Layer 7 of a small transformer language model trained on English Wikipedia (11 layers, counted from 0, width 64). Numbers have three digits each and are written without spaces.
Take only the direct path to the model's output, skipping the later layers: a vector added to the residual stream pushes a token's score in proportion to its dot product with that token's output vector.

Output vectors of the tokens that the questions are about. A number n stands for (n - 500) times 0.0077.
"adel": 530534477568410364626471749754437509492414723628402527576629604562699417433338633716176351616593475510602526388435708483464423568351565511509363720662316649432319416637537486514475618297641429
"right": 632620374417535303558657452413482694488362577686497380702402644555367452482158528729318483614353511408613423555385728477391462568451511559571672513614565510460611459534402409530645608356596457
"rea": 615524597375421449540519746555422505483453742801281555410572715300525356445269518516573490435426154439691694569437552542639376646392283326474259553595383456536427547664280452477608465500714508
"perial": 624570430246353405575386527513643674492473741846412458407672766485422341472516620520393514393432544473640620360510602684561605523603449276409437417545463591585120695765517555229643675150468319
"ollowing": 540500720192291336551478715707677617476237521539337594635447572523518390527024578663399305633394323192574487310417433692543520780318774687390378639799398777464253724698386618600494496318577580
".\n\n": 472467507437485334533407532427538503494516436463556444752405503392514439500538470452406446479334591383560379337506584459569404519432332502537533484467437435561464473483500441324473362339495507
"emetery": 724470364206697390695644669650682700473306432548667544614632763424613182536169573559280612466516489397649623451583702453485414562359522332473527829509288564718455734628529595500647475346640539
"abeth": 647268517373500402512653752612594598496356567966355161726405722312265121519558390841348919462577166544481808403440380299572582658403315418318462655740518575554200576712382384257456754245814583
"pool": 841150464643411579513495485663420542494305515639412239343522929369706292346342280522597530767293574429642611292455606645671610475552377509404384634663496542445206450464390483295530612252719464
"\".\n\n": 564410608413577282477519550581411769494436491376494444653244624538533446448618529543390293446417494217512548268552607393401528613483243329492569500517372591652448600486440398189547491246427431
"olis": 533300603158694396428477754670511442491443666793408357750581829534442437424328697496571486511228372419379591394364652427422547558374691318481497615585295466605420577533345531605707647234377508
"ski": 497406413245508467425700810745386558495262634771387225453311677680473408451317607351522575441371450336440393352334519573648463566378371638437610544548348488500352519533382421431610469674504455

Output weights of attention head 0. The head adds the sum of these rows, row i times number i of z. A number n stands for (n - 500) times 0.0028.
o0: 469464508470595508661750399429399500707469622464715435454588389110393712568513403624366722474468323598629272698399431526382572730471241362471334477618512382615350485400641551602448439380661654
o1: 558375377499473550465448341390423411283438674566628555525510476441499668245529426579461479360366531656635543302179633446566615476528473548451796470385514421444529422650593344552352397831594561
o2: 503446487579513588540403649434414194397353676640456435231479406362430716564361530519473696581351252466540579617330298385437535432269556547286495539538251394515444606293550475387489409464565591
o3: 246556423445303359636336388455482565354706679373630427532615487453398654179514552614453598390535441652538464373285398405623521832495306699531424510647542387594661559388661575687491519333531541
o4: 509498448423420540598555564569391677546464582579369317492494544537480461448663500678648661426477451442579365571374589447504590466447605498619334611620793475469410511650615641713477271764450555
o5: 414603713660587400336432473640378590372759233412812538379603757548583532547526542412520315306583518411559606660603429647353701448272577606700589539546410095628490364386353593367407495367443867
o6: 605588684573588435421634411200547557438728365504547383316333649524312538552612606442584739704353747523522319561682697392419485553563350452451447558457274371636400431386575450523519602142558528
o7: 513567576440387451483517515406447501436399596617666618613606494614489475480604552352583258417425410513719629331394451601463437507527770511324440443589764500304624447674330661560467610667534338
o8: 759692543575717516681359315528441605555549526369713357535384451494342487635810427549533443493434360510549463537626659398361341372499271410649516505484698709553573526504586199569614323500480409
o9: 443469510518384422172452540423647475472449478539676491566441553286650405418478530595609453697410406517705403521465478690757316321457525676381354571449435530758600508623541654460607324724559414
o10: 448397512634377495553548367434626352384521685454200666503416413369701456422552455591586613365713503464387396478494336614513345517509744447574333609521495581564494336441444642321359721522528467
o11: 447462481426315667634439462478645577296556382379511649877420373596457344179709476590568457560486571629421422557565302516513571708526711373340426533440721534375423522647587511580636393762476487
o12: 425666517491467415696687512577397369428766626673728443434709397426533576554465473717528647483379735564620446474407629662345534562352265402539555407484551390521499572593642352349599300453473472
o13: 484458645502625473310365720581594548405361313671513497532259611656619493415476325566577390356311459457540425251474651164459693411386360413775461523324476551348354490451619468302436511697546581
o14: 581471465555775534791495494594422567502542492360593595512650499365599648852620576510426426344860424349265621338782702426146591625784294451531485298553509634582433178287398613498377695514182358
o15: 601394433345657363546264420639460640715540549536538643741438578502500679499357519397443361296594646521542489046569552507477624493546432269592436468594379624470329612466378351429464440531524255
o16: 385461388606534653520226491642576270736633446701207500370712593457193439308199549643457513559460452700368423482424480231561426471549431576597534609697536514633534348641602280728384374469606566
o17: 517680554463467440668545379378528491397577307448386489356466218531472489444481363549375677613420630322691545473469400401651605386493546536540640688463373412537344495342537675547460667583577611
o18: 549593437295507508543518413376191552676643530346657358477479723527401627605669634575636522373540343299371458573365623223387505547655288350521719426491476630416560403644196327402407563547398519
o19: 769431400412562344449352507571357550463542464589446600496514322610578449524681429536529424532435474392559600382477634425353682459669374200627266479593427434479254585690557413427555492593229355
o20: 400444407212704706583605492731560346303428695493310452619432469693539437621424575336578601689794650326397531691685441667489346400475749475490417472588771678588715388615469429741317757478547494
o21: 277449488607542469300487533313355493128596466526536478370343277565459732411443403320345615805492522642760628772581623493608441381598421456370446691296385544601531453304678633577627365562421470
o22: 467266541656240327387764461581505911544599518559212425774140516639475463445699535514529251447388396290391480417470349388796596690464626558225387440439840567601429591496486528536419684449397377
o23: 311864714632570712627578204731259621429419511341391594398554357500756483508306464437600389509520477616412778640284434389453591409433658365559493511637714527334474496601372531686313671729432294
o24: 323610329508690435433355587584457491415574618510397562464661670539454393583296495681512526360487469341582578347221538552700546468583600622310529410555738297457373489486610568379501508443672621
o25: 351646553586578312471838614454513390327232326471425333405323645404355555566495856423271526755397387195362501675626508502525627473457661535544644397534450617381509468437494584658442747462584592
o26: 585716534493523553587514670397567455262457643503558527548434420365676424355468456344554609471487393434358369223511549431620319718473317545490618744426355593308277253544464435560469444191585429
o27: 325519346352593385665539332352568604292435586536520555537580609529500377367625597207524424440568592535532398585602762529554570338531593462334441548458359561520518685536356358497428403629280433
o28: 317486513565658468416785495396639585701547511340561581409417539721374560493419495484332464580967445500605463562407466384637512376510592708414589619700525582468740477547441463761572562474502420
o29: 645536399427521504504474513291479393627613396511480567390586460429412630622563431322493533566394603566411565579481432352526533423496409567446254667413349273331560473540565400489553252610445494
o30: 679394342319448605573425566626403718446864412638592470483663437510536425462758281777443494822398339550478523507547575409348562664518142494534550669594561479560707661552623376278539173428448532
o31: 729446534425514447685534673186565378381565399449677466638473536507360569672433440256431549340225353373511350457208785339699469553333587490424667523426594314185273609544651507550299466362547586

Each question shows a token from some text and the vector z that the head gathered there. A number n stands for (n - 500) times 0.0072.

" ==\n": 368462525382463437541406449532570362368637493520620493525434502503519438537524441485581572427468
Pushed down most: "perial"

" f": 360494493427464419516489408475505332416546577612598495542494560482442456528553484530536551408407
Which three tokens does it push up most, strongest first? "olis", "ski", "adel"

" M": 412459463417536511491456483468497383440595627649586525506571512429476440514485569547489527456482
Pushed down most: "right"

"it": 481509563413520437508508412487510307480563583651543522483602499463429423546415568576492569444536
Which of these tokens does it push up most? "perial"

" r": 464514535431505469592432520463483353515590632647583527512629406461419385490453573553422569552552
Which of these tokens does it push up most? "\".\n\n"

" in": 425448597491470526607438424408460344463668620804573526610519347384412265609575557603286607503705
Which of these tokens does it push up most? "\".\n\n"

"1": 471479455424470447684536597527357224528616474513457501688237540422621308649619506433655619423596
Which of these tokens does it push up most? "right"

"'s": 273478495437450410393547282595528322398508389547634501373417547509425473642574392473610500365385
Pushed down most: "\".\n\n"

" Tro": 422432433435475381493400480510395433428521618688585572599440545425496408578567495617545486393552
Pushed down most: "rea"

" arm": 288494479432456443422541324580509321424518425542616505426442531517409474610565412484593502396409
Pushed down most: "\".\n\n"

"man": 686326414490623519559529660569463045359446520377375566634381452501545280468599641642746551440690
Which of these tokens does it push up most? "right"

"000": 386498526436483510491504394610537302500599537557568469512484482479455441561541489485548559485532
Which three tokens does it push up most, strongest first? "ski", "olis", "pool"

" C": 386477477452445340471461394428529307417471681634595521544518617508417506484594449545592540361393
Which three tokens does it push up most, strongest first? "adel", "olis", "ski"

" established": 474432572470462535548489396530508216547576549671550434525517434430405450539490565571530572378448
Which of these tokens does it push up most? "olis"

" the": 398461524461474431486424378482526279464475668668597517522533466468376443581546488615434602494453
Which three tokens does it push up most, strongest first? "perial", "olis", "emetery"

"he": 407480433413445358480460343395521365385464731608636522507591625490440517468557513530561579349304
Which of these tokens does it push up most? "adel"

" Ju": 393473451411437348469463354402525354381476726623632527512561647498447525463571486540573571346324
Which of these tokens does it push up most? "adel"

"ott": 401471441403438347461460345392527365374471741626635525509582655496452531456564493541573577343306
Which three tokens does it push up most, strongest first? "adel", "olis", "ollowing"

"ance": 421307489341439609576256406608351355571639587544563505420489504309391277545470580469365494529509
Which two tokens does it push up most, strongest first? "emetery", "pool"

" Bab": 402491398613359542595402494549405328385582564529566570563366374360502305545424558551678615355626
Which of these tokens does it push up most? ".\n\n"

" res": 489519579442540468482489435485484333487559683639564525484601445437385391540400565585419646506525
Which of these tokens does it push up most? "perial"

"500": 419509532456488545510491428616531291547608539560547463531500427460436424555509523477523569519567
Which of these tokens does it push up most? "pool"

" Mayor": 325452467387477445494502419518514364429562535581593494525489610468484468574595493579512566431511
Pushed down most: ".\n\n"

" A": 328491548369431436478522339588584370368624583591574508461481681538424512615570512491598530403496
Which of these tokens does it push up most? "ollowing"

"ces": 425517526460465602548403418501497337554584603625598483585548451453502316618510506474529564523446
Pushed down most: "ollowing"

"ing": 530303506417467471681380600432377353531616591656615535650333427197562308588666525423500537495711
Which two tokens does it push up most, strongest first? "abeth", "\".\n\n"

"umb": 398486480415439367487456362413509368394488683604635529530564588506416503466560487528557571381347
Which three tokens does it push up most, strongest first? "adel", "olis", "ski"

"ele": 336436506373500411496496401450477352436577576636597528485519560481482440507578495562461547434490
Pushed down most: ".\n\n"